Layer 2 of a small transformer language model trained on English Wikipedia (13 layers, counted from 0, width 128).
A neuron's activation on a vector x is SiLU(gate . x) times (in . x), where the dot is the dot product.

Input weights of the MLP neurons that the questions are about. A number n stands for (n - 500) times 0.0016.
n1 gate: 653 571 325 417 476 543 453 304 766 437 714 242 326 554 332 508 824 496 341 462 449 473 484 252 559 560 344 479 579 614 343 453 418 405 577 446 492 606 461 296 489 442 468 646 527 662 333 650 635 553 276 406 488 423 646 546 564 515 565 404 390 657 563 512 398 528 253 481 380 370 409 559 322 560 325 520 289 464 823 602 563 430 546 639 640 366 571 421 584 702 610 500 576 688 394 524 279 504 610 569 480 444 669 869 307 330 607 441 404 524 414 585 291 520 504 768 696 390 523 415 374 464 332 508 477 534 197 381
n9 gate: 434 488 368 546 572 549 367 266 529 726 407 732 679 710 353 587 641 487 571 561 213 381 686 677 380 437 385 500 699 769 662 455 289 540 372 569 617 591 388 694 669 656 333 715 715 651 512 434 266 410 533 339 410 566 274 354 399 692 757 613 475 641 710 435 377 550 355 721 244 678 432 471 646 593 412 539 500 392 500 603 769 504 556 603 442 463 779 429 272 521 508 529 564 471 516 769 508 643 703 725 541 631 747 395 391 577 332 442 340 294 467 516 373 429 378 470 500 468 688 520 334 393 536 537 580 464 430 457
n26 gate: 481 680 378 419 575 307 765 459 426 477 476 442 308 646 399 670 292 298 504 350 462 420 512 520 335 555 656 484 437 515 299 466 355 545 867 496 474 885 458 404 515 568 283 564 444 471 507 488 345 432 435 576 326 442 616 692 380 659 515 653 416 418 313 492 371 693 569 287 590 328 407 439 428 598 656 444 326 504 449 477 467 236 325 464 460 485 338 500 523 354 341 596 612 492 687 422 253 469 512 388 416 382 714 516 561 480 316 748 609 675 512 496 394 774 578 551 459 563 496 564 523 480 493 342 526 474 189 544
n77 gate: 695 641 318 346 376 268 465 481 401 422 444 582 435 542 703 641 508 468 274 603 558 461 480 643 496 500 512 372 417 500 424 621 383 591 536 577 278 316 535 399 370 523 630 333 431 620 428 779 524 500 328 535 721 500 370 362 532 531 386 637 675 473 445 565 97 528 621 399 540 374 201 594 465 464 242 341 524 433 416 714 379 410 428 414 563 307 386 528 696 524 530 461 390 631 344 484 366 258 496 614 481 267 550 396 168 452 545 520 389 447 473 508 556 654 686 636 274 568 579 466 602 411 504 159 485 496 519 712
n78 gate: 492 593 601 480 579 496 550 625 789 354 595 437 751 647 539 558 345 676 394 526 646 323 477 571 713 299 393 455 351 442 703 577 396 492 448 561 519 539 496 392 640 519 598 579 492 470 343 597 418 508 593 554 622 558 643 557 500 572 647 455 839 530 496 504 519 442 504 481 461 508 388 458 732 358 453 363 496 422 743 662 344 473 432 440 522 356 586 664 322 524 511 519 820 653 473 469 236 422 461 575 180 322 825 528 591 819 456 453 398 524 419 454 611 617 586 476 634 392 407 439 721 400 267 609 276 418 247 359
n83 gate: 819 528 676 410 396 652 285 512 713 448 409 519 608 520 578 353 549 250 594 306 629 508 382 471 459 314 725 320 543 302 429 439 686 508 442 688 357 516 378 217 238 299 627 432 437 380 520 516 570 247 528 322 528 504 476 325 562 260 555 516 411 520 625 488 578 467 111 456 582 528 429 411 377 335 730 698 450 672 646 456 258 653 374 327 611 606 333 508 649 350 539 561 532 290 625 620 708 479 459 591 415 251 754 521 500 684 513 549 521 601 419 612 231 582 525 674 496 465 531 468 715 375 457 695 437 527 424 559
n84 gate: 551 496 429 256 323 253 850 433 382 517 341 549 428 290 566 227 461 570 352 677 205 419 323 566 349 500 590 432 488 444 487 431 547 504 775 623 462 733 643 234 471 560 456 376 449 475 487 465 618 513 246 345 496 512 563 373 574 627 571 441 363 676 345 742 343 669 440 517 303 752 275 470 665 403 391 576 571 648 757 157 564 212 408 572 366 353 491 570 342 487 740 457 500 535 337 461 634 898 427 517 406 512 521 561 354 549 518 665 513 554 401 555 751 769 718 232 396 525 683 584 341 482 638 591 380 454 611 567
n103 gate: 683 441 593 626 470 616 489 335 533 669 534 644 453 500 448 500 615 515 377 295 423 628 662 264 460 399 442 656 589 393 455 680 515 489 724 529 468 478 500 596 707 628 541 671 511 507 397 452 329 592 375 518 365 552 773 750 645 645 479 321 474 453 647 743 581 448 353 493 582 338 589 680 522 414 347 600 854 519 564 335 598 672 643 258 531 411 611 448 305 636 635 315 407 347 599 639 456 560 349 554 581 447 460 447 573 413 523 682 684 523 533 460 417 685 541 526 737 493 443 489 504 329 543 622 681 390 500 366
n121 gate: 657 492 527 357 707 580 395 551 316 424 488 297 444 480 611 366 439 406 508 658 276 612 399 500 593 307 412 521 341 613 351 580 572 567 542 536 678 625 111 411 765 732 606 418 539 604 375 589 418 735 460 725 588 296 583 334 500 576 735 323 404 500 182 512 318 423 673 556 676 524 477 512 405 586 348 563 358 285 363 572 479 548 437 479 337 419 488 366 525 330 574 435 692 627 227 529 439 602 569 594 552 457 583 673 721 525 525 459 533 370 254 436 216 581 361 590 512 640 660 745 395 221 516 528 601 422 380 668
n132 gate: 443 660 559 603 475 460 590 680 322 712 260 340 629 556 554 694 426 318 512 668 675 280 574 684 488 721 346 400 583 500 445 333 439 448 318 504 400 290 302 676 551 476 570 649 488 339 452 368 711 538 471 402 634 458 608 589 434 577 384 735 525 788 729 407 500 446 656 451 529 252 258 516 508 579 521 351 733 364 555 635 360 565 683 534 442 418 356 504 199 260 685 488 512 408 671 696 414 371 566 568 578 626 476 479 380 753 616 649 634 615 328 277 676 236 575 492 457 591 765 436 320 352 492 574 611 669 459 496
n137 gate: 396 550 406 721 533 603 561 399 482 511 518 381 405 559 540 471 612 496 587 598 383 493 446 526 550 697 461 375 569 507 456 625 622 723 496 496 591 399 489 414 445 706 525 600 560 644 500 378 699 668 360 600 447 517 392 560 609 528 577 625 575 633 482 338 541 460 629 475 667 734 510 582 264 697 420 216 448 435 577 486 370 532 552 235 419 655 550 623 438 585 376 360 591 249 671 471 792 344 514 782 636 448 430 533 432 555 612 692 398 608 439 585 566 435 504 372 607 850 531 665 547 552 340 626 503 600 330 425
n140 gate: 717 641 414 524 616 340 411 500 545 484 392 469 298 362 467 597 431 476 480 535 552 344 747 377 246 406 420 419 772 560 376 343 190 480 263 368 630 565 553 480 677 584 423 553 579 701 375 516 504 466 350 468 408 678 468 627 570 508 304 449 536 287 440 496 706 504 496 748 611 733 317 432 520 603 500 550 725 516 533 532 616 359 323 475 580 630 463 781 380 595 535 399 736 668 416 812 447 344 375 473 231 527 425 525 588 550 386 765 332 425 565 592 356 614 353 512 593 352 274 765 359 642 241 565 531 609 460 626
n195 gate: 793 700 652 741 592 100 756 675 621 508 421 435 299 646 262 611 436 323 327 396 280 585 470 587 202 526 479 329 529 411 386 555 560 665 640 437 625 650 380 453 423 610 380 338 379 651 533 577 582 385 607 411 407 496 446 450 293 399 612 645 593 263 305 492 299 320 330 268 388 621 484 445 575 583 292 447 544 406 592 525 541 572 691 411 384 474 389 448 635 351 418 372 512 370 322 561 594 353 163 889 449 455 462 539 548 382 536 741 535 341 709 450 713 208 435 313 668 397 628 442 504 491 384 607 389 561 538 606
n218 gate: 451 443 548 488 433 289 381 223 400 287 500 269 395 444 517 376 343 591 650 560 557 210 689 353 434 270 561 231 484 545 589 807 607 352 479 500 665 484 706 410 457 256 595 546 359 756 389 438 591 419 455 201 476 535 512 351 454 370 296 348 582 472 496 633 243 409 636 691 487 476 560 705 706 450 458 543 483 624 669 750 491 340 540 440 384 219 603 421 534 513 472 360 332 701 377 370 417 467 327 492 492 555 592 663 612 538 547 409 224 564 570 646 122 463 217 462 409 544 452 403 447 492 544 508 488 622 443 748
n298 gate: 525 311 545 517 328 339 525 426 479 700 474 221 562 394 457 538 412 453 602 492 388 342 458 705 584 590 309 633 762 672 573 341 584 561 452 603 640 609 365 450 356 396 627 660 340 524 512 496 814 483 93 533 255 547 324 352 691 624 569 443 467 471 416 331 129 374 538 645 543 410 520 588 438 453 206 605 496 403 638 504 527 462 594 539 547 378 508 521 671 444 855 681 435 581 383 449 588 521 660 524 375 633 890 320 405 470 461 648 304 604 554 380 457 437 305 658 460 520 468 447 240 206 647 517 654 718 587 391
n1 in: 736 616 518 602 523 782 481 438 508 642 354 364 493 522 469 696 621 477 413 434 373 556 477 554 286 263 705 472 569 301 458 459 316 602 813 433 478 462 617 433 368 552 572 549 478 381 518 331 603 672 368 549 493 518 229 493 318 430 504 493 534 526 455 493 504 753 571 552 477 478 362 609 563 546 633 637 384 447 539 586 540 204 613 668 514 500 398 318 726 458 518 496 332 683 500 351 345 595 568 544 601 504 584 592 210 392 739 542 550 648 406 470 527 273 496 550 699 268 616 640 293 492 595 274 717 525 485 582
n9 in: 500 531 602 335 388 381 231 458 425 605 436 515 328 310 472 406 398 311 516 287 577 670 223 516 477 733 477 763 676 574 340 519 372 723 548 477 473 527 512 407 804 442 441 348 207 519 564 637 583 666 531 667 465 544 325 477 524 469 591 424 484 432 481 515 302 660 496 438 374 435 605 539 431 440 638 617 424 535 540 651 450 384 315 370 449 652 570 633 393 444 702 437 447 453 647 571 469 180 543 474 783 425 607 591 625 476 455 390 460 806 243 389 409 680 516 417 414 425 771 645 430 259 300 402 474 571 442 553
n26 in: 454 493 545 500 191 423 436 555 504 444 438 257 877 614 406 279 575 697 511 469 767 250 486 373 472 403 595 526 404 337 387 362 472 500 657 574 524 372 660 472 341 398 439 395 465 619 349 564 550 330 486 415 598 373 403 451 514 556 424 521 521 728 252 640 480 443 528 486 489 503 469 606 535 554 590 408 375 607 726 338 844 429 379 737 393 336 450 518 511 529 541 561 510 475 532 478 393 568 706 610 535 432 517 587 483 336 411 453 532 357 574 535 366 511 493 337 462 383 483 406 553 306 441 404 486 370 598 264
n77 in: 535 748 286 329 215 375 513 559 355 249 264 529 265 636 699 649 491 658 328 504 638 487 409 832 444 540 565 413 441 517 656 608 257 563 648 556 406 208 448 405 446 629 531 532 530 500 294 670 650 468 530 643 676 349 254 457 509 453 386 496 708 394 530 504 324 465 613 547 606 402 315 695 500 234 310 518 451 439 464 703 519 717 568 563 365 465 369 601 669 500 458 500 327 522 500 712 592 209 426 639 669 337 496 491 233 451 459 601 504 559 448 255 611 377 831 469 224 462 466 398 792 549 563 108 374 529 470 753
n78 in: 476 613 465 512 425 325 439 516 643 600 753 477 393 476 750 492 480 422 475 476 268 528 245 323 415 590 452 449 508 520 442 653 436 524 533 368 306 577 188 287 162 444 451 448 354 624 582 403 394 458 468 403 436 674 504 651 459 381 390 614 363 559 520 627 527 382 669 388 414 405 633 399 754 315 525 580 425 610 774 560 680 500 473 752 565 553 439 834 545 521 562 683 449 463 817 426 480 680 273 571 765 512 603 615 386 284 647 533 611 500 968 424 574 488 696 500 624 473 496 583 314 438 410 597 562 395 568 336
n83 in: 303 460 604 478 622 319 644 556 438 539 334 599 631 514 646 413 381 445 274 704 489 414 691 584 263 522 293 580 635 536 267 615 410 399 656 617 430 511 695 417 568 332 246 710 592 435 361 468 464 448 601 518 390 331 595 578 311 401 483 483 640 588 608 673 597 417 378 561 442 504 570 554 514 621 631 444 705 315 655 550 504 461 367 661 500 323 467 496 379 614 687 529 451 599 643 438 435 661 561 675 529 438 708 452 629 348 699 464 632 448 500 571 702 724 660 478 559 434 500 451 532 663 629 374 514 379 564 395
n84 in: 440 771 477 367 414 536 496 344 439 488 381 443 512 672 537 456 432 690 678 340 326 448 436 683 468 658 532 466 354 687 389 440 735 516 722 543 492 596 396 584 226 603 363 541 547 378 686 364 221 355 460 484 393 856 508 402 682 476 617 519 277 461 353 355 550 432 360 350 532 590 558 568 386 419 707 446 847 528 422 508 496 679 663 234 432 472 283 766 520 447 485 516 387 386 409 545 596 557 448 469 174 538 504 252 300 882 521 573 654 508 404 539 361 416 532 378 462 388 404 379 480 438 601 496 350 584 603 404
n103 in: 565 535 520 563 606 568 493 591 427 534 496 526 473 193 475 507 743 682 504 365 493 610 393 423 655 440 575 558 723 566 500 559 396 373 368 381 426 413 531 438 342 384 416 500 618 493 470 403 605 507 382 679 609 435 635 626 710 435 436 604 466 510 376 480 530 670 514 205 451 301 503 590 490 493 454 352 418 646 397 768 599 562 386 370 458 486 472 444 496 528 520 298 513 704 411 560 292 328 594 423 534 679 486 211 454 489 460 587 796 371 566 572 264 563 472 549 590 607 427 378 469 500 537 788 417 384 589 489
n121 in: 481 567 315 413 704 626 357 657 458 414 354 329 732 526 641 365 489 553 405 558 363 716 522 420 549 393 463 536 424 590 631 522 324 613 434 359 507 534 368 377 792 645 451 417 537 676 645 665 417 714 418 530 548 486 624 460 481 589 529 602 388 610 418 345 342 677 680 571 622 431 399 474 526 710 234 442 291 345 411 422 333 698 467 664 504 432 496 545 542 415 432 368 689 652 388 534 372 587 515 573 627 356 665 756 588 566 543 477 515 465 290 485 385 481 504 443 421 703 645 775 556 311 329 432 659 284 467 679
n132 in: 406 384 260 462 562 325 594 405 466 425 380 507 574 566 825 492 432 428 450 673 414 687 263 665 380 385 522 429 511 583 318 418 466 500 395 389 529 206 323 740 479 463 629 483 467 514 304 311 595 383 583 526 723 355 808 530 557 367 398 577 590 441 515 626 392 579 583 530 576 562 424 635 437 439 282 386 519 246 330 601 272 515 478 547 790 311 439 538 646 330 471 526 515 485 395 492 300 378 609 577 586 367 607 653 589 740 641 432 343 484 530 478 458 466 641 626 410 547 460 460 579 399 368 624 525 533 199 598
n137 in: 595 369 512 516 341 504 639 388 897 449 321 270 558 562 399 460 584 480 388 407 343 638 460 500 623 536 543 299 676 437 255 385 654 742 471 590 512 552 528 377 255 736 512 622 748 660 450 520 632 669 254 405 488 519 306 519 556 688 434 785 575 682 662 590 550 488 512 433 472 605 366 567 251 674 552 364 479 552 504 303 411 516 639 384 396 556 484 692 411 476 420 261 427 411 591 476 604 287 500 558 595 432 461 694 395 578 546 764 419 479 353 680 492 552 396 500 836 722 466 620 544 639 508 516 339 302 414 512
n140 in: 597 205 483 489 397 454 597 430 511 572 714 315 475 511 603 533 645 616 631 753 439 532 518 559 536 504 507 447 337 263 596 425 633 615 678 440 370 518 439 310 541 582 704 530 542 510 765 727 748 579 720 622 571 520 489 557 726 496 385 500 489 254 410 642 580 623 295 325 500 391 521 435 489 628 533 676 426 319 500 518 596 496 395 631 354 612 500 344 702 404 521 413 503 343 436 398 496 321 623 521 629 631 366 379 439 733 432 536 515 493 572 308 364 543 478 460 500 622 538 373 446 571 283 529 562 535 386 736
n195 in: 516 243 603 376 454 496 304 381 508 532 328 632 540 584 508 529 639 508 438 301 637 472 349 247 345 641 508 694 508 476 408 553 598 199 328 689 460 439 582 419 368 617 409 599 504 523 342 336 529 788 496 415 484 676 560 564 517 617 599 373 516 671 671 371 575 779 692 500 620 432 362 480 488 708 811 441 483 574 513 321 847 439 504 279 611 656 644 570 446 517 653 402 671 546 662 429 398 446 733 330 350 465 404 737 512 571 466 508 342 386 92 573 446 545 483 537 327 599 500 612 622 593 488 451 410 469 129 237
n218 in: 387 467 808 408 462 514 397 354 356 351 417 319 392 375 381 441 379 515 485 396 522 565 606 347 383 537 620 388 454 650 624 836 661 461 560 500 385 316 684 489 458 344 500 656 754 602 581 511 674 279 687 307 692 428 571 410 611 385 400 365 453 443 507 305 444 327 551 500 507 328 468 712 439 381 611 389 492 596 703 526 504 547 578 454 466 210 533 714 388 620 507 441 308 519 558 310 375 429 438 475 398 549 679 694 376 425 454 511 373 462 434 471 455 511 259 575 542 744 387 439 621 338 532 529 532 549 467 561
n298 in: 286 289 550 274 535 207 569 811 687 539 328 291 449 387 491 582 422 457 535 387 449 487 517 566 612 806 615 559 632 509 478 410 337 350 646 666 795 422 535 350 295 551 526 368 407 459 533 509 591 460 216 380 487 637 584 403 317 305 655 743 281 408 144 420 401 409 560 457 400 248 562 509 466 526 404 728 709 504 522 675 408 401 525 518 298 427 465 847 715 390 781 293 517 531 581 640 418 648 651 579 414 385 786 281 455 655 320 643 351 652 470 377 360 374 469 557 442 708 417 652 522 398 579 595 392 562 453 308

Each question shows a token from some text and the vector x that enters the MLP there. A number n stands for (n - 500) times 0.004.

"sequ": 634 473 356 507 492 453 707 397 530 330 363 592 312 407 403 480 485 419 703 315 525 450 456 351 560 532 709 638 504 396 415 357 413 544 317 601 568 592 346 528 484 409 295 491 563 559 577 618 513 602 764 639 490 398 625 390 457 528 392 512 598 643 526 499 758 716 501 459 434 480 517 524 470 460 671 458 311 512 358 595 543 695 379 513 417 269 403 635 487 474 426 570 544 444 489 421 426 446 531 401 562 405 546 544 603 636 364 647 376 455 443 388 448 515 397 553 359 452 398 396 688 712 376 488 392 517 523 400
Which neuron lights up most? n26

" Award": 619 451 491 530 480 700 315 457 485 486 238 548 435 390 482 546 490 553 612 270 553 660 654 508 416 500 532 590 464 441 468 328 570 675 513 368 448 445 597 722 656 545 252 691 542 575 607 484 563 615 545 621 502 734 594 640 554 488 475 343 491 451 475 636 566 438 615 434 597 514 431 372 452 508 392 661 553 581 441 302 388 627 485 581 480 499 494 474 432 618 462 448 575 593 484 466 335 483 684 533 548 597 518 524 434 548 416 421 428 449 522 337 440 385 298 489 482 494 572 260 633 538 267 392 384 478 398 455
Which two neurons fire most, strongest first? n140, n103

" George": 549 532 414 431 611 532 491 311 618 453 614 443 410 379 529 399 241 600 671 491 453 537 507 704 566 413 554 480 234 309 290 476 413 537 465 417 587 530 469 477 605 584 447 674 669 309 579 478 580 286 580 615 528 417 512 510 472 537 624 455 506 636 622 475 398 491 512 388 381 419 620 436 735 515 430 558 406 611 575 333 400 379 546 635 390 484 448 355 407 623 659 476 566 438 423 729 421 485 507 388 465 449 563 471 513 468 464 374 471 552 522 557 645 548 329 517 513 459 486 470 621 393 473 438 402 553 696 428
The most active neuron and its activation: n195, at about 0.37

"id": 476 426 268 516 400 748 555 389 474 465 530 782 552 557 563 445 507 432 637 526 338 364 314 460 508 588 527 441 547 523 525 523 537 524 610 381 624 545 633 607 342 605 787 633 440 487 426 611 637 414 698 616 502 210 405 456 571 545 457 607 519 405 637 301 520 424 758 563 337 472 928 473 450 438 507 439 462 480 517 359 409 580 357 691 516 513 527 391 544 538 449 630 363 561 524 391 406 421 372 431 613 405 545 501 619 604 470 443 584 587 442 343 433 487 574 426 433 414 374 518 453 465 443 603 404 463 576 526
Which neuron lights up most? n195

" (": 380 562 506 648 504 381 171 518 628 509 523 455 666 397 508 696 496 521 630 499 619 532 456 462 486 636 549 542 528 447 448 337 609 523 482 538 456 561 422 501 451 669 355 492 532 262 413 439 475 565 424 385 495 347 517 475 531 403 477 397 489 494 410 589 619 612 575 429 709 564 553 497 191 419 577 545 523 289 609 594 319 540 460 661 412 528 646 521 511 632 644 478 421 469 536 527 335 547 497 429 628 682 458 503 527 524 491 187 707 527 512 462 511 402 342 333 422 310 466 550 752 592 350 589 481 353 568 530
Which two neurons fire most, strongest first? n218, n77

"ap": 575 474 447 253 495 769 388 564 595 482 368 636 581 423 451 481 446 560 536 621 339 449 393 426 467 643 708 476 513 386 433 339 406 525 523 570 410 556 446 535 580 572 689 427 710 492 396 492 606 542 742 476 377 237 694 407 486 393 463 501 548 582 580 521 691 527 621 389 354 465 510 516 320 523 543 529 396 545 524 502 568 532 597 492 557 659 594 366 564 593 293 493 497 595 599 372 458 505 513 538 436 467 590 552 614 537 428 494 614 616 668 268 583 506 725 371 587 345 512 619 689 568 540 579 558 535 523 264
Which neuron lights up most? n83

" award": 589 676 493 582 367 593 342 388 455 466 269 584 485 346 505 447 558 433 648 327 568 650 629 477 484 466 557 597 398 475 573 321 469 654 650 456 574 445 482 671 715 604 445 700 509 547 628 536 495 559 599 468 447 638 484 561 442 366 441 402 504 429 454 682 668 420 599 553 565 529 317 350 491 519 446 676 329 757 332 430 495 565 464 523 470 520 463 501 465 612 418 542 594 466 496 472 394 471 571 500 592 723 603 467 403 457 490 468 402 413 573 335 577 419 565 505 498 456 517 332 625 600 221 447 385 494 361 346
Which two neurons fire most, strongest first? n140, n298

".": 294 542 307 408 523 497 591 497 646 390 531 633 518 363 586 426 569 495 504 562 526 553 519 465 676 434 491 539 309 354 388 530 619 585 454 318 463 658 582 605 433 500 531 635 476 417 355 460 637 595 565 418 575 384 393 360 420 465 379 556 616 539 457 437 928 558 578 352 483 553 528 496 448 505 565 412 693 501 559 435 522 547 484 645 434 428 509 589 481 537 486 417 246 563 578 515 474 471 426 205 563 505 556 397 599 613 429 342 452 635 332 565 586 445 441 330 427 353 496 516 332 349 662 633 281 589 483 554
Which three neurons fire most, strongest first? n84, n121, n77

" L": 543 450 437 572 547 470 551 399 579 462 385 495 469 491 457 560 502 380 521 462 456 469 576 487 483 603 404 513 372 511 510 438 485 604 447 535 701 478 410 463 560 454 490 589 774 671 494 477 442 295 387 450 403 465 552 509 590 275 567 507 482 541 427 420 396 495 621 199 536 521 583 596 336 375 570 552 468 326 402 256 531 481 494 769 581 480 619 542 436 483 626 470 610 509 520 483 505 579 592 468 491 463 487 506 668 153 403 398 623 482 597 420 450 315 542 513 374 305 493 438 534 506 559 689 527 454 632 483
Which three neurons fire most, strongest first? n298, n77, n137

"ed": 390 440 404 432 446 746 499 424 573 504 380 702 480 448 479 703 501 490 594 597 334 344 400 353 551 491 486 603 418 466 544 337 513 603 530 469 537 549 510 455 413 648 455 748 474 551 563 377 587 566 519 448 570 581 351 566 468 502 374 481 615 559 496 381 659 602 616 568 486 451 633 573 411 563 520 668 407 632 454 469 526 425 420 859 413 630 567 633 612 671 417 710 403 510 342 546 442 323 608 526 490 542 504 311 792 525 583 524 554 432 324 537 431 321 622 479 441 460 501 277 661 668 479 412 540 433 564 381
Which two neurons fire most, strongest first? n218, n132

" Cl": 634 402 430 566 619 635 551 385 468 475 546 456 623 449 593 487 599 546 483 342 485 320 455 565 382 464 472 599 636 409 477 545 565 574 481 405 486 498 552 391 474 567 463 530 607 488 694 550 485 545 486 493 412 630 348 551 614 469 616 465 448 485 494 478 352 617 591 223 439 479 599 638 328 462 545 536 289 359 357 257 470 509 462 442 462 427 617 595 402 614 713 569 407 606 486 423 613 662 608 444 499 499 477 606 524 616 345 430 493 511 526 486 790 447 529 444 448 470 451 409 618 765 549 682 427 557 624 461
Which neuron lights up most? n84

"aw": 372 537 267 466 525 799 490 523 403 426 736 517 425 503 514 523 576 705 468 505 326 372 545 322 511 523 444 462 604 451 316 559 565 542 438 483 682 316 495 540 418 723 359 586 532 405 492 476 532 491 569 525 400 503 527 576 690 640 427 568 483 690 676 365 686 648 594 426 277 412 792 633 553 652 631 608 518 602 514 404 530 580 503 613 491 565 474 509 490 323 439 563 430 543 511 561 566 519 564 583 310 484 432 605 652 685 523 473 577 612 544 560 635 380 443 437 429 402 440 659 547 634 484 610 448 577 374 299
Which neuron lights up most? n137

"ial": 523 274 360 530 575 555 385 360 481 446 449 731 528 419 420 707 649 476 613 480 515 531 384 373 362 439 397 506 627 427 360 473 427 700 667 560 500 412 573 644 436 554 475 733 450 574 517 426 545 517 666 479 425 425 452 484 416 335 448 503 594 598 707 444 512 402 663 524 321 350 430 474 403 469 390 535 550 706 383 497 412 454 488 870 484 736 709 597 481 390 470 619 468 468 482 557 358 392 567 321 403 458 540 477 444 602 601 451 558 394 675 401 396 366 537 484 422 470 433 264 421 538 487 552 427 544 433 398
The most active neuron and its activation: n132, at about 0.64

" has": 244 444 333 481 502 521 570 577 530 621 535 540 606 434 634 352 569 517 604 477 470 591 712 410 668 520 557 379 512 400 416 348 660 690 435 428 485 412 513 316 574 596 715 605 559 437 395 580 382 549 658 510 535 341 417 421 510 630 537 489 397 580 459 436 448 336 450 520 615 516 625 563 499 555 450 553 346 752 434 489 452 627 669 652 337 388 650 536 516 426 648 382 556 417 473 408 424 406 560 317 621 569 539 592 512 389 490 472 413 343 517 460 308 530 651 430 417 458 477 462 469 816 568 588 730 505 437 447
Which neuron lights up most? n121

"r": 500 434 414 384 516 619 563 410 537 303 432 552 460 467 492 468 657 562 598 463 488 456 528 444 492 424 464 335 487 462 423 304 307 445 496 414 520 433 645 411 384 400 572 490 584 425 546 528 570 569 731 501 440 536 478 95 440 482 408 411 692 519 559 424 603 450 642 399 556 385 567 556 278 504 601 674 292 341 302 328 506 256 461 630 506 669 583 514 493 591 498 521 393 640 444 449 369 541 461 626 498 337 537 551 482 464 527 480 550 590 594 376 504 502 660 453 488 449 507 510 611 668 496 607 455 265 565 462
Which neuron lights up most? n1

")\n": 320 445 358 610 488 610 532 335 594 576 526 540 536 447 382 592 305 640 558 601 610 450 638 322 590 537 518 424 584 485 606 564 564 602 299 608 645 475 411 489 466 555 527 394 527 593 333 432 449 677 617 482 531 285 337 520 454 392 674 536 360 473 448 449 537 293 484 564 509 414 553 479 386 683 475 301 413 277 493 447 441 586 421 641 445 620 460 441 627 631 561 372 550 486 452 509 291 416 359 277 682 576 577 419 510 473 550 454 447 644 363 663 679 552 608 389 382 273 379 360 537 624 428 578 451 557 378 493
The most active neuron and its activation: n84, at about 0.32

" Club": 404 634 384 391 500 570 553 457 596 501 554 462 556 446 325 629 406 603 575 342 592 528 608 634 526 439 603 390 525 292 396 443 429 671 598 614 617 434 479 629 487 462 329 671 606 438 455 466 589 541 536 634 461 437 662 775 471 386 505 458 457 433 557 553 511 412 651 397 415 448 516 592 528 505 389 531 545 570 418 551 506 519 613 451 337 461 509 487 312 492 450 551 477 622 464 547 349 256 602 420 563 304 663 515 573 528 412 469 337 507 603 319 584 459 513 430 504 415 634 593 659 730 520 569 331 463 482 521
The most active neuron and its activation: n132, at about 0.52

",": 301 485 284 510 501 546 478 448 521 525 462 582 451 448 373 507 566 489 547 476 446 431 524 538 363 551 631 571 599 521 480 475 584 557 379 440 233 673 540 543 416 492 242 670 471 399 408 541 418 624 646 395 547 351 303 491 551 378 474 530 418 668 417 482 362 590 652 421 512 569 554 514 458 509 406 601 501 594 601 437 475 549 568 370 187 574 617 485 504 590 313 558 418 433 501 508 388 444 480 494 586 470 540 615 688 545 545 385 406 633 435 463 457 459 695 417 509 291 468 561 551 667 498 552 532 496 549 586
Which two neurons fire most, strongest first? n9, n298

"or": 209 383 499 423 584 695 358 443 421 459 356 530 507 356 512 619 408 336 569 449 499 590 384 349 691 409 387 421 447 443 347 303 571 447 570 476 702 481 552 426 378 521 540 612 562 478 474 384 586 521 652 456 393 390 442 561 556 439 532 582 540 555 461 508 627 424 573 565 507 437 543 487 594 615 509 646 534 695 459 506 394 403 583 830 474 709 537 372 475 698 433 376 435 553 486 498 401 395 645 691 436 463 477 473 679 506 587 440 415 496 432 122 651 374 643 409 527 283 513 509 729 576 621 427 367 563 616 489
The most active neuron and its activation: n84, at about 0.31

" him": 492 475 367 467 313 573 508 510 640 591 484 591 462 513 350 571 347 553 761 373 468 610 550 581 492 484 683 485 393 509 504 387 640 551 361 376 451 636 377 318 501 817 427 674 523 462 598 386 473 603 524 398 378 712 394 591 430 560 404 296 619 586 477 340 493 413 613 541 484 324 646 579 503 533 413 621 654 385 586 488 635 442 440 557 485 390 446 563 539 314 491 610 414 516 493 660 492 362 564 366 513 366 347 394 598 539 618 425 316 439 455 404 484 500 571 452 344 529 543 422 492 614 493 469 571 478 433 527
Which neuron lights up most? n83

"uss": 527 556 352 403 444 736 524 627 603 437 381 618 548 360 542 555 592 545 714 510 496 484 289 395 297 565 490 394 438 335 535 388 421 483 543 352 598 500 467 642 465 678 654 622 414 422 433 568 421 413 704 675 434 626 537 445 584 538 431 476 718 517 700 287 574 600 752 469 598 517 518 610 396 468 383 588 512 455 387 343 523 525 559 562 559 378 439 260 493 457 489 385 394 496 618 448 339 527 665 436 427 518 554 546 509 425 634 513 521 490 695 476 349 487 792 579 519 554 333 402 658 402 499 439 521 555 490 435
Which neuron lights up most? n9

" K": 576 483 317 442 524 416 393 442 542 414 570 455 418 530 595 511 423 466 508 616 445 439 533 311 438 578 555 464 384 535 482 518 597 545 427 620 577 408 480 450 536 606 454 547 761 655 404 373 528 504 459 334 326 463 322 531 583 474 517 541 553 504 510 442 601 549 607 174 396 504 379 593 618 490 375 463 388 209 419 423 589 527 477 472 468 498 491 533 655 510 580 499 228 541 524 493 422 489 616 312 451 430 602 401 512 464 526 535 588 438 559 467 489 356 578 460 395 404 432 384 527 836 478 551 501 595 592 561
Which neuron lights up most? n77

" *": 384 531 356 596 528 397 485 462 579 360 633 424 571 442 328 509 406 737 549 494 550 559 467 378 671 519 398 489 676 543 588 498 588 402 95 502 446 326 516 579 539 584 440 493 500 482 482 555 521 570 406 536 500 395 357 465 399 516 538 512 431 471 560 774 605 403 526 435 650 472 480 468 326 562 524 487 595 411 678 521 299 377 512 564 375 504 516 382 651 384 506 422 633 578 454 581 259 520 729 361 644 583 572 367 420 563 508 534 429 532 439 839 609 613 604 495 248 509 581 497 598 662 475 548 511 509 559 506
The most active neuron and its activation: n84, at about 0.4

"u": 437 441 426 258 377 657 525 596 358 613 329 660 616 590 371 288 520 543 594 498 639 550 590 486 588 533 541 520 471 596 407 366 443 502 446 492 613 516 510 557 279 479 554 523 430 376 470 690 422 594 558 524 366 295 478 544 481 586 613 497 635 638 450 455 845 490 654 452 473 488 664 533 384 489 528 448 282 527 431 457 475 501 364 782 535 430 418 455 306 480 421 492 434 440 516 640 439 339 501 549 637 293 492 588 695 592 294 460 603 433 561 189 488 446 419 368 372 364 364 549 467 656 496 453 470 534 594 577
Which neuron lights up most? n218